Layer 10 of a small transformer language model trained on English Wikipedia (14 layers, counted from 0, width 128).
Take only the direct path to the model's output, skipping the later layers: a vector added to the residual stream pushes a token's score in proportion to its dot product with that token's output vector.

Output vectors of the tokens that the questions are about. A number n stands for (n - 500) times 0.0033.
"ensive": 632 434 558 440 529 440 312 440 307 677 747 746 433 582 746 570 568 669 533 313 383 548 569 667 628 600 526 583 645 549 568 661 380 475 547 439 293 482 429 397 626 358 492 585 542 604 370 445 758 335 450 368 479 431 523 423 786 670 460 500 547 603 444 497 579 180 512 741 514 352 465 470 503 254 456 482 232 585 477 525 515 425 673 764 578 512 598 471 539 525 506 594 471 459 698 608 581 544 428 540 353 578 265 283 385 434 280 377 801 527 500 371 521 379 414 492 410 616 591 681 564 616 515 426 471 401 353 430
"igg": 565 564 591 435 362 452 387 458 383 729 491 555 480 633 665 534 396 576 456 437 388 607 429 640 566 614 681 445 588 708 696 590 398 519 540 560 562 581 339 583 322 383 585 619 490 685 448 590 593 613 500 552 639 672 655 371 544 503 335 258 428 531 419 402 586 513 488 620 503 582 397 583 390 25 482 400 251 560 508 385 370 399 577 675 455 514 536 486 334 402 398 387 477 413 588 595 506 567 358 564 438 595 353 318 506 462 576 293 740 723 375 322 521 389 630 494 563 495 692 596 450 566 593 583 664 416 369 706
"b": 531 485 503 568 651 560 363 394 441 566 299 426 546 479 407 511 332 453 589 608 615 395 512 459 400 518 536 495 539 561 476 368 528 475 457 451 470 582 591 470 534 390 516 518 521 609 545 492 651 371 522 545 508 505 489 528 554 430 474 513 528 605 633 392 502 548 403 568 336 484 553 592 554 350 426 502 359 549 461 491 475 513 563 513 463 681 393 564 515 532 475 459 355 506 477 548 605 456 410 563 449 311 506 454 725 660 733 517 514 504 590 526 602 476 529 499 435 477 689 497 570 604 683 565 483 454 428 573
"ments": 510 730 491 345 375 747 264 391 234 545 640 628 452 526 614 686 461 400 533 442 597 612 757 503 427 581 602 516 397 611 710 605 687 580 640 612 408 791 448 722 508 486 570 786 449 758 424 544 756 397 400 719 678 432 700 570 704 549 290 495 377 674 458 446 536 299 379 705 527 548 527 536 451 132 707 388 195 461 319 396 553 466 803 659 513 458 653 354 641 567 530 205 531 402 730 702 453 467 704 459 434 546 295 413 422 620 340 500 741 514 429 473 733 500 545 496 219 707 561 662 439 364 536 299 544 533 487 400
"sis": 543 583 473 321 355 653 289 520 285 747 544 467 363 504 380 591 500 399 423 462 414 651 529 458 717 618 500 512 785 457 725 678 487 561 577 638 434 761 475 564 542 596 688 717 326 614 197 774 548 295 445 529 483 407 601 353 871 623 529 315 440 676 476 375 387 437 471 722 493 475 393 617 625 154 720 511 160 360 536 446 522 417 900 789 624 534 712 422 736 584 601 264 564 339 679 613 493 657 485 540 273 652 210 552 368 525 489 585 661 341 391 509 727 235 538 487 432 737 508 610 519 439 569 460 632 520 480 507
"ized": 644 468 222 608 299 540 422 409 397 633 613 611 575 534 540 447 426 581 512 462 526 647 640 491 543 533 526 478 745 527 639 745 505 420 729 553 506 437 497 468 579 483 640 758 510 696 558 589 663 373 520 552 599 551 650 324 717 530 432 387 376 631 483 513 432 237 666 412 492 620 414 409 582 213 679 587 247 534 453 560 536 400 523 578 627 432 423 475 538 492 511 595 404 370 504 619 465 550 274 560 336 450 366 457 488 477 190 546 585 554 442 416 479 633 539 497 794 648 480 705 633 577 483 497 730 682 466 451
"ce": 525 459 203 623 525 653 396 355 248 525 598 561 450 578 463 527 479 669 518 358 523 638 534 558 604 541 763 497 581 346 550 621 623 467 503 621 633 565 605 506 455 545 698 492 228 753 538 507 627 345 438 437 528 510 618 586 736 507 463 504 504 577 535 590 636 212 674 680 576 393 519 542 508 313 803 300 284 308 653 598 533 433 633 638 782 381 518 445 620 602 528 345 454 459 496 392 494 451 458 712 525 422 419 512 577 581 519 431 681 344 627 440 567 543 538 495 463 657 460 518 570 610 373 545 576 568 476 519
"eter": 730 379 472 308 348 661 379 452 384 637 598 515 433 543 517 539 444 506 462 439 634 551 589 488 507 600 552 319 522 545 500 646 551 451 589 356 318 561 607 554 657 595 608 593 370 800 485 716 476 684 357 516 407 514 449 358 613 604 358 382 550 561 719 602 357 282 616 551 482 271 543 443 588 168 602 374 273 542 566 629 446 280 529 681 507 632 584 509 479 698 582 470 665 270 528 574 569 612 242 477 394 483 402 466 500 348 555 513 586 466 335 381 493 291 441 489 458 543 419 595 772 574 525 810 718 550 320 580
" my": 547 453 381 519 416 485 578 440 399 566 632 514 549 582 670 530 481 541 463 448 432 578 637 427 626 515 460 492 629 535 619 518 507 386 556 658 424 664 397 581 589 539 644 647 509 743 437 455 669 504 421 467 574 500 449 577 533 550 547 422 379 495 436 448 625 405 617 492 607 456 459 480 510 124 452 580 403 405 645 490 536 281 599 659 483 431 526 387 592 262 686 395 578 527 539 485 459 498 428 605 415 522 365 379 445 473 492 549 729 541 349 475 612 354 423 482 532 582 516 662 700 542 435 543 674 580 409 601
"lor": 633 363 388 350 412 708 406 703 203 732 490 432 467 399 454 609 497 583 453 478 448 392 724 575 526 652 640 670 581 569 572 645 443 537 542 532 322 637 201 628 727 434 666 513 480 674 559 610 525 372 454 486 528 596 500 387 605 723 299 388 293 639 608 291 530 384 558 633 397 362 479 352 443 170 434 270 201 583 626 370 713 496 706 679 484 458 641 332 551 373 509 267 426 347 592 662 657 512 434 400 373 638 423 469 523 537 538 447 633 339 486 428 637 282 464 487 491 540 605 658 468 636 517 601 670 508 328 653
"e,": 628 388 411 488 434 642 469 563 518 637 794 590 152 632 323 540 491 533 479 374 416 452 402 439 595 528 591 447 607 537 300 731 465 506 661 628 430 554 416 737 494 486 641 634 386 754 454 585 545 344 512 418 489 679 632 300 536 606 531 492 456 455 532 503 573 364 488 516 534 583 617 364 444 193 437 389 261 390 560 528 415 514 461 702 613 491 325 439 693 572 839 239 558 265 639 627 491 500 581 457 420 446 362 286 536 503 478 415 777 447 385 451 595 382 327 494 455 713 645 580 452 509 473 377 423 582 496 538
"ane": 752 386 404 537 507 487 469 548 467 574 620 646 331 636 769 604 469 487 385 526 560 323 439 496 533 555 479 438 557 634 532 639 628 522 620 698 518 433 415 556 609 477 734 629 312 748 509 672 564 460 505 564 431 491 602 503 599 723 484 504 345 420 503 420 290 456 449 440 595 510 452 321 428 290 417 484 84 450 565 500 454 409 612 714 416 355 516 605 558 480 480 577 557 365 593 447 527 619 365 426 291 524 352 404 437 545 368 452 700 565 556 456 503 441 524 503 627 626 551 751 373 505 503 439 513 479 509 545
"an": 611 393 643 515 593 392 394 609 513 462 551 474 527 680 506 460 466 530 526 566 415 435 518 502 431 545 436 262 466 547 492 437 469 518 297 665 498 435 493 438 601 512 668 468 510 623 559 652 441 303 412 543 618 435 546 438 607 478 631 661 452 502 419 502 368 500 491 526 637 475 456 423 550 586 489 433 289 568 549 583 527 505 540 609 482 460 445 557 377 637 520 479 551 473 476 511 386 478 500 424 457 508 406 632 420 533 419 335 541 633 485 505 605 395 414 498 612 419 461 518 449 418 552 515 503 416 581 421
" of": 731 458 540 598 532 598 552 619 482 494 581 563 496 659 524 651 352 489 494 498 474 376 573 529 481 517 438 536 599 565 468 436 426 479 579 508 350 507 542 516 460 639 508 523 509 379 523 500 541 200 521 538 532 508 480 603 394 454 557 554 500 552 517 523 449 483 427 506 493 586 610 560 574 373 504 569 529 507 474 512 446 550 376 578 495 545 582 483 508 521 525 597 582 462 553 445 469 453 435 385 565 502 432 596 479 647 353 466 427 401 405 566 484 482 472 499 572 347 554 512 502 576 544 558 477 572 410 512
"ted": 627 656 386 571 373 661 233 497 354 567 516 411 321 479 757 557 547 601 452 577 676 544 611 612 354 567 573 538 666 503 626 411 433 541 618 591 280 602 584 524 537 429 688 583 677 648 460 538 727 437 389 546 608 508 709 472 525 504 354 348 653 369 443 375 614 392 410 361 474 531 280 407 549 152 578 439 263 618 532 490 521 484 804 676 608 593 760 342 600 544 506 360 348 247 679 602 415 516 582 546 486 491 366 578 770 555 151 450 735 702 500 569 488 194 344 506 612 811 485 740 598 389 514 437 632 825 468 467
" of which": 714 585 329 282 267 681 483 525 525 679 917 580 485 514 514 550 438 598 354 450 448 397 524 500 567 645 771 537 538 595 772 644 603 597 552 585 290 488 469 363 350 782 796 540 543 773 438 577 500 256 480 708 539 489 437 730 717 523 419 454 286 617 461 618 755 400 541 415 394 589 430 570 618 53 424 374 459 438 519 384 508 323 417 830 765 384 624 506 507 466 506 384 583 455 554 623 540 440 434 428 384 506 531 376 490 530 425 444 618 435 345 529 660 250 506 471 588 606 720 604 599 574 493 617 512 492 345 574
"ical": 689 436 422 404 465 472 521 464 338 470 669 572 621 584 443 580 280 519 436 452 704 576 564 600 522 583 397 596 573 526 618 616 457 524 668 445 382 473 536 714 673 579 557 629 560 736 485 500 781 227 677 607 673 415 488 228 567 812 634 447 317 743 328 310 354 447 680 466 626 445 446 458 614 310 380 545 277 566 479 635 626 378 697 647 357 578 566 290 698 589 521 542 596 536 596 405 564 471 255 391 342 385 478 418 509 526 368 527 688 456 405 371 692 354 391 497 574 597 529 636 664 572 522 389 640 642 519 456
"ious": 643 566 402 500 529 530 371 477 165 669 785 636 558 609 519 563 282 462 476 470 438 426 620 559 644 545 510 454 609 664 723 786 238 223 678 596 465 517 461 707 560 323 600 719 676 740 269 619 825 251 520 580 728 431 483 585 562 657 380 539 412 704 530 459 574 240 486 679 536 283 526 315 574 181 529 746 233 515 638 464 449 537 614 785 630 547 513 333 500 465 442 563 477 539 496 509 493 674 304 479 422 522 552 333 592 538 325 580 775 722 559 448 533 306 597 488 537 553 442 609 548 563 397 436 597 795 601 529
",": 410 413 479 465 584 647 474 631 512 426 481 580 443 555 330 547 368 419 533 651 443 386 361 459 495 498 472 372 506 485 427 473 391 408 581 535 382 547 521 397 531 533 438 569 495 456 543 420 371 330 470 374 517 446 603 608 363 438 525 526 587 395 458 443 420 491 575 412 660 639 571 551 569 480 440 549 601 496 488 552 475 604 481 465 402 514 527 528 544 592 511 551 532 455 464 457 382 387 494 460 609 487 401 421 417 594 458 532 402 474 592 559 409 561 419 509 547 497 473 581 463 475 476 523 451 431 455 433
" classification": 546 437 624 355 340 541 347 563 358 527 572 488 445 441 477 506 656 245 364 361 315 543 514 611 515 537 597 504 580 612 595 534 547 664 628 627 471 512 445 440 614 657 532 531 305 629 419 561 590 173 445 458 605 245 402 310 692 714 334 242 186 702 377 553 490 445 372 603 342 613 531 597 508 75 569 586 278 444 528 707 638 425 639 627 597 516 516 462 417 414 485 444 455 598 512 623 659 657 327 439 254 712 348 256 477 537 432 507 659 503 477 421 496 375 411 464 594 763 437 640 408 692 441 362 693 541 253 637
"ster": 522 641 288 399 474 696 265 407 302 611 431 435 377 424 539 542 388 338 399 534 525 720 583 622 539 524 611 625 495 694 444 509 486 352 480 577 317 621 578 669 687 416 596 513 359 671 493 620 672 395 410 553 585 382 585 539 453 765 426 180 404 551 549 578 554 453 307 575 391 393 507 633 567 272 516 516 171 531 497 409 787 283 678 657 389 420 588 463 654 587 600 295 506 305 567 504 554 463 388 477 199 366 321 441 631 376 529 384 718 581 585 536 430 521 404 487 534 740 631 683 530 301 431 584 542 511 412 634
"em": 453 507 563 708 622 601 403 498 387 505 519 598 391 351 423 382 385 696 436 324 530 547 469 469 459 492 316 368 476 563 459 564 585 579 616 513 544 435 460 403 548 498 490 609 572 707 574 446 585 455 387 490 604 562 402 573 664 617 415 456 470 513 627 482 460 404 375 358 578 294 544 572 529 291 375 517 287 437 421 482 328 425 532 364 624 471 476 621 574 416 616 353 597 694 524 512 598 433 483 399 514 621 473 539 536 495 399 546 613 517 500 485 477 573 449 507 394 397 478 571 586 520 490 446 622 511 463 393
"ed on": 566 522 421 559 294 546 425 424 369 741 678 537 417 567 723 553 495 661 406 563 488 697 533 510 644 500 482 491 652 500 487 616 433 603 556 580 455 538 349 718 497 533 573 694 462 645 357 588 544 509 466 628 522 573 536 478 611 473 429 522 529 568 471 431 530 340 386 546 628 510 601 347 511 166 369 444 135 488 381 380 467 418 479 750 666 368 542 461 370 581 590 481 518 341 567 560 527 398 379 497 463 462 366 317 542 420 365 478 790 550 458 460 509 451 469 478 540 761 569 649 563 486 674 472 607 791 438 446
"ten": 652 497 262 534 495 651 263 478 505 611 448 325 234 521 408 534 632 560 382 583 286 518 493 548 538 546 412 530 548 514 540 500 380 417 595 890 358 347 393 653 823 370 472 523 607 697 433 418 647 511 364 690 520 519 600 332 590 740 435 364 435 611 425 413 588 313 360 626 383 593 447 524 474 235 511 466 241 461 554 445 587 341 839 609 555 523 715 367 518 422 494 484 555 446 630 658 349 472 429 586 462 582 264 347 583 584 278 373 823 646 467 521 468 294 479 495 702 750 428 443 654 439 610 640 520 790 531 457
"ister": 814 562 320 346 443 456 336 503 200 500 523 392 434 565 463 535 462 526 518 385 397 570 634 575 573 668 471 490 602 652 542 491 706 508 634 434 424 571 482 476 673 396 631 648 426 584 621 689 671 574 550 463 629 536 662 482 566 685 448 450 525 633 474 615 617 464 591 420 483 564 346 748 684 139 556 447 279 563 438 372 613 370 243 636 671 549 504 543 468 511 398 518 506 471 663 338 467 356 252 317 483 508 428 468 538 494 426 331 730 591 437 395 374 457 452 495 597 701 650 608 424 575 506 424 457 732 604 522

Each question shows what one neuron of this layer's MLP adds at an activation of 1. A number n stands for (n - 500) times 0.0032.

n173: 469 574 436 423 426 397 450 546 525 495 536 439 463 553 670 526 439 489 575 475 447 421 518 561 630 506 419 512 508 453 677 446 556 440 400 544 551 514 640 478 610 502 519 391 435 472 453 469 508 464 627 360 525 564 485 508 478 549 436 579 546 489 457 578 569 454 560 392 512 468 347 526 420 461 425 580 571 479 508 466 426 504 458 475 546 516 469 475 531 544 537 447 517 339 514 454 369 440 477 514 518 423 472 477 454 490 494 464 595 615 569 464 472 393 399 444 528 587 423 563 355 478 346 504 369 494 572 606
Pushed up most: "ister"

n128: 513 500 409 476 519 484 424 503 588 494 429 445 466 500 367 598 437 453 576 543 495 648 487 302 553 529 367 562 476 628 590 419 657 482 428 503 495 669 541 562 453 421 484 477 425 678 493 425 473 516 327 630 414 443 495 468 532 367 647 495 372 453 503 517 469 598 603 564 381 500 536 432 560 509 478 443 418 448 531 439 456 466 466 532 697 439 562 568 403 482 377 532 379 451 490 446 387 456 382 425 486 476 560 683 475 789 610 313 778 519 464 630 458 402 616 637 518 465 294 503 487 494 392 677 492 431 440 353
Pushed down most: "ensive"

n91: 467 441 608 384 627 516 567 550 543 480 498 488 547 523 518 461 471 477 408 485 473 437 444 448 443 287 483 446 486 558 457 494 601 464 539 582 412 394 420 520 480 571 498 629 456 478 496 556 420 458 506 551 426 526 452 504 584 538 595 478 570 341 539 353 637 520 463 407 442 449 432 478 400 539 547 651 396 582 398 421 397 492 575 550 513 488 556 510 579 568 442 644 519 488 565 538 486 430 496 617 416 567 436 531 622 492 429 467 590 436 407 502 557 431 500 744 488 413 530 510 403 528 406 498 430 504 566 460
Pushed up most: "ane"

n325: 543 454 406 598 614 577 529 641 383 556 547 360 528 447 652 594 437 505 541 448 434 566 559 672 530 394 432 480 480 656 442 523 299 512 457 620 459 331 427 510 401 460 492 507 475 433 477 533 458 649 547 468 500 495 550 743 569 479 332 618 473 505 566 546 467 249 376 433 565 358 376 551 531 455 519 478 602 406 493 422 554 568 497 395 495 510 420 529 621 483 390 495 516 522 530 552 426 508 533 523 420 623 592 420 589 485 536 578 420 589 487 266 412 500 384 390 540 464 498 497 595 572 513 381 500 357 657 517
Pushed up most: "ious"

n319: 563 561 554 467 306 542 602 519 478 439 486 633 459 517 541 439 511 469 517 399 539 370 621 440 530 601 753 533 522 566 434 433 677 580 390 413 439 468 574 265 497 544 401 550 564 556 612 419 467 497 586 511 592 508 616 459 309 528 497 463 530 497 497 590 475 615 365 436 600 480 563 611 398 512 457 360 308 486 486 715 500 282 720 564 460 591 738 294 433 603 430 500 567 692 560 463 567 641 406 467 524 579 484 534 412 548 595 531 591 439 509 470 413 537 571 198 587 578 436 470 528 610 480 362 449 603 549 536
Which two tokens does it push up most, strongest first? " classification", "ical"

n155: 459 431 393 434 534 454 563 516 493 479 502 519 545 520 561 606 323 409 576 646 593 541 570 574 429 603 508 673 529 420 445 522 518 500 371 524 600 413 623 479 418 505 488 477 472 509 410 507 504 498 624 577 663 444 429 604 516 465 512 428 625 505 590 462 491 475 563 333 647 406 430 511 532 439 643 498 413 495 530 569 379 481 492 546 608 574 403 476 437 441 476 405 543 418 648 488 530 517 541 327 503 387 385 386 463 471 594 715 546 320 573 554 394 343 573 415 469 486 523 533 476 475 403 420 423 642 432 585
Pushed down most: "ten"

n59: 492 594 518 492 542 539 467 485 411 454 485 521 414 641 624 528 497 347 535 593 416 450 490 518 554 532 640 574 403 470 162 468 417 470 563 536 584 587 389 374 431 656 489 552 600 426 452 466 558 487 644 470 511 523 656 645 418 408 418 477 632 478 550 246 554 553 480 376 544 467 486 577 628 634 607 513 584 476 487 737 597 524 540 564 465 620 458 422 479 459 468 547 569 515 397 513 583 306 350 397 463 492 369 418 470 572 500 484 357 505 566 402 482 559 490 399 358 386 513 406 545 522 617 445 413 545 505 402
Which two tokens does it push up most, strongest first? ",", " of"

n139: 524 382 554 574 614 386 554 500 580 543 436 598 459 365 586 464 455 412 557 493 592 565 531 606 517 497 505 495 423 369 500 372 426 484 563 464 543 543 607 467 590 601 399 604 464 477 398 466 546 436 530 513 551 552 509 646 453 601 495 596 596 503 495 372 256 563 377 500 422 600 573 471 372 543 492 578 617 386 343 449 545 425 552 456 582 486 444 396 522 270 546 603 592 519 486 577 542 593 432 515 377 481 431 554 426 556 424 379 453 541 500 422 395 373 638 465 469 461 324 580 598 500 530 510 381 607 441 511
Pushed up most: " of"

n146: 383 552 574 204 380 582 568 384 441 349 494 431 529 473 373 451 371 478 548 518 646 396 395 453 471 674 481 435 427 378 352 524 558 393 529 397 334 403 599 600 474 407 590 500 500 523 524 294 553 577 337 427 409 574 533 416 497 527 531 590 334 473 371 448 457 342 329 571 377 467 406 674 512 448 635 503 535 320 314 500 562 538 383 343 443 681 541 542 488 586 615 572 463 294 494 593 407 451 462 512 430 503 386 423 461 633 438 539 479 667 398 300 540 416 561 613 463 332 480 643 535 365 598 582 574 544 529 500
Which two tokens does it push up most, strongest first? "eter", "ments"

n150: 585 515 374 548 581 368 384 564 502 562 500 282 408 417 486 405 583 561 602 465 305 481 476 419 413 444 427 598 398 449 389 572 572 366 478 505 437 591 425 452 414 541 453 553 550 415 520 419 591 541 659 621 365 540 536 490 513 475 583 472 510 394 521 469 353 460 537 493 505 397 647 449 450 587 528 647 402 575 529 488 441 417 337 389 588 634 547 557 644 359 360 539 606 517 577 528 467 452 627 510 656 510 512 426 467 485 364 530 553 446 562 524 488 382 377 539 399 409 554 517 493 577 500 406 495 556 474 397
Which two tokens does it push up most, strongest first? "em", "ten"

n285: 488 564 465 643 377 422 547 594 547 541 500 442 465 498 328 724 374 454 599 510 585 459 516 459 759 564 508 502 380 586 432 524 512 557 444 468 453 539 381 495 567 526 512 500 471 566 524 360 515 574 524 571 562 461 513 554 454 485 610 343 503 620 550 415 547 438 469 564 477 568 613 466 543 474 522 511 522 381 539 548 395 488 480 424 638 568 471 486 581 558 574 565 368 488 409 489 438 547 353 384 630 456 627 555 563 550 524 428 537 446 329 509 339 510 413 466 512 593 448 425 505 450 390 404 519 524 410 323
Pushed up most: "e,"

n226: 482 482 608 438 588 391 410 607 458 378 439 509 546 526 502 641 557 464 439 617 436 578 376 492 598 466 566 579 413 616 477 547 451 455 433 339 378 656 607 482 532 464 547 414 492 487 534 444 551 550 381 507 646 339 468 591 620 504 578 529 554 565 577 464 555 545 452 570 538 495 471 439 451 595 401 464 333 436 579 571 509 495 475 612 483 491 309 481 542 532 400 473 480 493 423 433 451 541 414 565 510 509 574 500 429 612 554 479 598 687 539 412 582 498 336 719 434 449 582 415 409 493 613 541 489 440 391 537
Pushed down most: "ized"

n282: 426 520 400 409 423 509 488 474 535 490 515 438 448 427 545 562 511 583 592 504 483 386 547 553 537 683 582 496 535 438 459 433 541 583 504 463 432 545 538 431 429 487 569 546 422 475 605 531 550 489 629 502 531 371 455 422 434 403 613 320 657 532 483 505 530 542 331 427 314 430 511 462 424 527 484 564 523 716 395 443 457 555 526 460 608 496 496 522 504 575 630 511 572 481 381 458 464 502 579 406 500 418 515 469 558 367 564 466 625 441 436 502 591 552 496 405 455 502 379 561 496 369 440 676 449 498 530 527
Pushed down most: "ious"

n172: 483 541 467 449 393 424 485 519 468 623 454 550 502 533 385 556 512 570 470 438 502 519 505 567 370 434 422 421 362 518 551 463 533 516 500 476 352 514 583 510 622 493 470 526 465 540 487 534 513 376 598 303 478 509 543 404 532 538 533 472 404 364 551 595 562 542 459 500 586 540 492 327 430 405 638 517 379 545 533 575 647 405 545 498 563 476 406 353 572 350 397 498 613 321 409 415 366 393 617 647 658 282 500 552 555 554 653 507 515 480 446 507 461 463 509 386 524 394 368 483 502 344 611 421 479 363 512 610
Pushed down most: "em"

n47: 510 520 530 637 538 302 470 445 413 593 669 455 404 540 457 635 537 538 354 630 528 510 483 497 561 611 416 356 418 513 581 399 452 446 482 523 344 595 695 395 410 396 432 558 475 408 554 420 619 578 500 638 549 475 459 404 655 559 485 495 585 513 544 476 576 438 594 487 435 603 574 460 443 640 465 639 521 495 555 414 416 372 569 510 489 566 469 542 516 495 485 485 592 525 694 537 391 337 536 574 351 467 553 396 500 430 453 346 540 490 457 375 535 518 505 401 518 474 359 411 539 613 544 694 420 428 741 440
Pushed up most: "ten"

n0: 622 416 541 458 525 466 456 504 360 556 411 488 515 528 566 578 554 523 392 446 456 474 523 531 460 537 592 543 521 659 492 496 347 653 445 382 559 547 285 355 424 477 541 544 593 635 442 532 469 496 435 612 447 514 541 448 614 568 547 467 462 566 577 513 540 498 526 398 525 502 480 508 468 441 469 441 523 509 440 547 451 515 414 449 478 601 526 550 440 554 440 354 487 527 463 524 443 487 517 532 589 485 477 592 604 402 594 633 600 635 387 535 550 576 552 558 490 549 592 492 491 531 541 324 465 371 465 486
Pushed up most: "igg"

n333: 582 599 436 552 462 559 637 490 477 389 455 457 504 502 461 540 384 492 444 327 485 490 451 536 434 446 556 468 494 608 415 551 482 474 607 471 433 525 420 393 599 608 629 566 463 537 485 511 390 457 450 491 568 590 553 575 461 506 557 510 536 378 514 589 477 427 472 464 461 524 437 586 547 446 418 380 511 379 576 478 551 569 323 600 535 406 632 560 438 578 485 523 667 632 456 492 445 426 441 511 509 434 414 528 625 575 540 569 462 525 469 475 621 541 446 551 347 513 573 389 464 394 498 550 521 534 488 500
Which three tokens does it push up most, strongest first? " of which", "ister", " of"

n188: 461 554 459 313 512 660 756 436 551 391 568 630 607 531 556 727 352 353 466 585 542 402 368 466 420 528 676 346 578 600 640 369 484 294 333 485 264 538 673 459 453 550 396 543 537 616 533 427 475 424 339 484 473 558 522 568 494 650 497 474 461 329 471 503 512 430 483 497 579 534 475 456 503 697 390 471 412 555 280 592 448 446 455 366 497 318 382 494 509 427 567 473 341 600 600 544 538 428 566 602 698 553 532 451 549 476 637 445 409 452 342 541 438 466 520 326 334 488 529 614 512 472 442 566 820 554 509 590
Which three tokens does it push up most, strongest first? ",", " of which", " my"

n382: 648 459 424 466 580 454 684 455 539 452 436 455 649 462 574 385 639 549 626 616 423 603 370 667 639 457 521 493 570 589 392 569 472 545 440 479 706 555 558 393 512 510 483 532 530 415 349 542 451 472 392 347 324 326 403 526 594 451 408 519 635 570 526 352 586 552 447 544 393 430 603 531 493 557 416 439 533 605 486 491 500 512 416 480 360 498 505 515 586 469 404 488 503 514 567 430 500 513 442 422 508 490 448 429 510 466 372 602 618 434 625 552 634 498 491 609 469 429 540 401 434 638 517 376 540 529 493 559
Which three tokens does it push up most, strongest first? "ensive", "b", " classification"

n376: 520 324 478 481 417 549 539 669 480 457 536 473 481 581 327 446 377 477 455 547 454 594 474 542 435 467 471 515 393 487 507 473 546 562 563 425 495 495 497 711 430 529 465 649 474 678 574 384 466 339 424 457 488 455 425 432 505 409 543 505 503 495 505 456 556 436 498 577 495 505 604 491 500 486 364 462 362 533 440 578 360 556 278 582 437 480 240 518 512 675 567 483 596 548 539 443 526 487 421 426 450 512 378 458 540 475 453 480 560 399 624 495 505 487 560 433 350 624 604 544 505 359 592 505 519 734 469 403
Which three tokens does it push up most, strongest first? "e,", "ed on", "ical"

n17: 573 533 517 403 596 487 566 571 621 481 530 517 455 474 371 603 554 643 245 482 467 507 493 433 577 439 618 510 470 526 445 694 545 442 332 493 387 298 399 424 431 443 492 507 536 424 576 452 502 490 461 476 720 458 425 438 628 521 473 422 527 320 650 500 515 534 479 380 424 437 419 498 564 458 408 456 642 433 510 376 480 555 397 645 487 545 487 297 451 525 335 510 572 596 445 429 495 595 439 581 538 490 574 536 366 569 533 629 528 586 434 522 545 456 476 407 594 513 554 545 342 630 467 602 347 627 460 512
Pushed down most: "ments"

n60: 512 432 660 505 523 606 402 559 322 528 521 438 539 575 583 534 445 591 502 450 486 507 516 406 463 756 468 446 633 520 537 642 498 272 556 652 533 489 536 580 477 424 498 389 419 466 487 441 466 447 548 469 561 369 498 530 381 483 466 462 475 495 552 411 525 541 608 550 477 616 544 413 600 461 591 541 613 543 521 412 511 423 601 606 486 533 623 510 455 539 540 433 589 573 500 484 590 495 509 334 477 539 454 717 608 536 517 622 596 638 566 447 488 416 447 748 560 465 568 472 540 419 514 515 546 329 473 585
Pushed up most: "ious"

n121: 521 452 557 584 567 409 534 294 481 488 513 416 584 547 437 422 546 544 557 405 503 495 420 573 589 611 525 479 500 378 339 538 355 513 476 458 542 435 489 510 682 468 590 520 495 554 678 508 420 565 547 514 508 492 480 434 500 645 650 290 605 550 383 343 434 546 455 605 373 604 412 590 511 500 483 438 550 432 451 520 466 272 391 425 391 383 255 514 484 471 650 453 469 542 469 407 415 494 484 665 615 448 438 419 459 511 462 484 494 551 559 404 697 337 530 325 398 470 428 484 307 559 538 514 713 615 505 460
Pushed up most: "ical"

n219: 577 460 522 575 662 643 491 474 605 432 520 533 548 429 524 610 505 545 362 683 498 519 502 487 447 389 403 324 476 544 526 484 486 399 557 622 465 509 548 472 457 441 403 593 545 575 524 406 532 420 486 374 442 405 578 482 486 586 515 449 550 507 432 467 559 509 575 393 552 573 493 619 371 549 481 450 488 495 498 487 606 549 486 469 564 480 379 296 579 394 547 671 420 583 362 541 566 463 447 524 478 526 702 518 500 525 527 450 562 360 446 411 566 411 534 489 533 554 444 500 540 626 439 495 561 527 502 519
Pushed up most: "ical"

n37: 490 408 583 495 432 517 613 675 473 543 469 524 544 485 265 397 427 518 448 463 393 481 462 542 524 540 510 370 349 571 469 307 623 585 488 488 483 275 573 459 553 387 495 530 424 448 379 672 533 560 439 457 635 441 502 570 526 444 355 540 513 692 662 449 502 602 438 480 448 457 490 451 510 473 515 472 657 565 493 394 498 485 489 582 510 439 567 430 327 447 493 524 500 498 392 576 566 472 370 419 577 507 447 461 450 705 537 532 458 485 474 498 461 570 475 586 577 552 649 510 581 359 604 492 498 365 591 521
Pushed down most: "ted"

n302: 304 531 492 580 557 430 489 578 547 437 266 510 387 468 503 492 606 505 555 366 528 540 462 464 538 399 486 422 384 630 510 377 375 505 513 566 526 541 543 515 525 441 484 377 523 339 552 401 481 566 484 492 531 407 423 413 511 557 457 408 400 479 684 576 656 447 349 343 414 626 452 578 661 702 465 520 493 580 515 440 593 343 539 539 359 394 406 513 539 568 602 508 579 589 472 417 343 411 575 542 338 490 434 463 532 366 437 571 509 381 584 406 411 521 657 471 584 492 492 668 458 484 663 629 508 419 497 481
Pushed up most: "ster"

n321: 538 567 595 521 369 450 387 502 471 652 479 563 613 643 460 405 326 356 405 498 567 424 500 497 443 416 485 524 379 620 509 541 658 468 545 331 436 537 525 656 509 663 500 425 618 465 447 474 428 582 584 480 490 579 518 415 438 454 537 465 497 463 477 477 509 592 554 358 460 480 493 550 473 471 437 563 452 777 621 461 579 450 490 505 356 593 437 588 505 486 454 498 482 446 446 521 532 336 512 476 456 556 547 457 463 440 360 405 654 445 510 598 484 346 414 611 528 474 362 531 466 575 609 530 378 582 535 545
Pushed down most: "ce"

n102: 580 600 467 529 441 515 549 620 515 431 550 595 529 537 519 460 481 537 549 543 469 579 486 551 581 384 627 358 481 443 554 540 542 384 471 352 628 434 589 601 434 446 543 572 500 577 446 574 627 475 550 433 462 591 520 490 607 446 533 453 597 533 540 575 463 579 478 553 420 444 476 563 521 318 680 441 489 560 385 462 516 563 636 502 502 542 441 569 462 479 375 440 544 494 436 421 423 384 572 508 534 626 482 496 429 513 485 603 347 492 560 387 427 513 395 615 423 572 437 521 519 489 513 611 533 487 556 520
Pushed up most: "ce"

n49: 518 505 578 546 528 609 446 650 743 483 548 470 678 620 530 446 466 529 482 382 628 470 480 603 640 444 314 399 523 470 538 505 533 659 580 540 485 510 439 452 427 477 539 458 632 395 486 565 484 558 412 561 497 493 565 584 528 460 435 728 445 484 428 622 546 540 599 513 558 322 497 392 616 500 605 330 476 640 518 485 545 667 600 583 421 521 393 560 335 508 464 480 407 432 424 522 430 497 521 428 497 508 550 464 511 628 568 474 516 619 698 568 569 732 434 500 536 570 448 497 310 573 524 404 407 500 581 461
Pushed down most: "ster"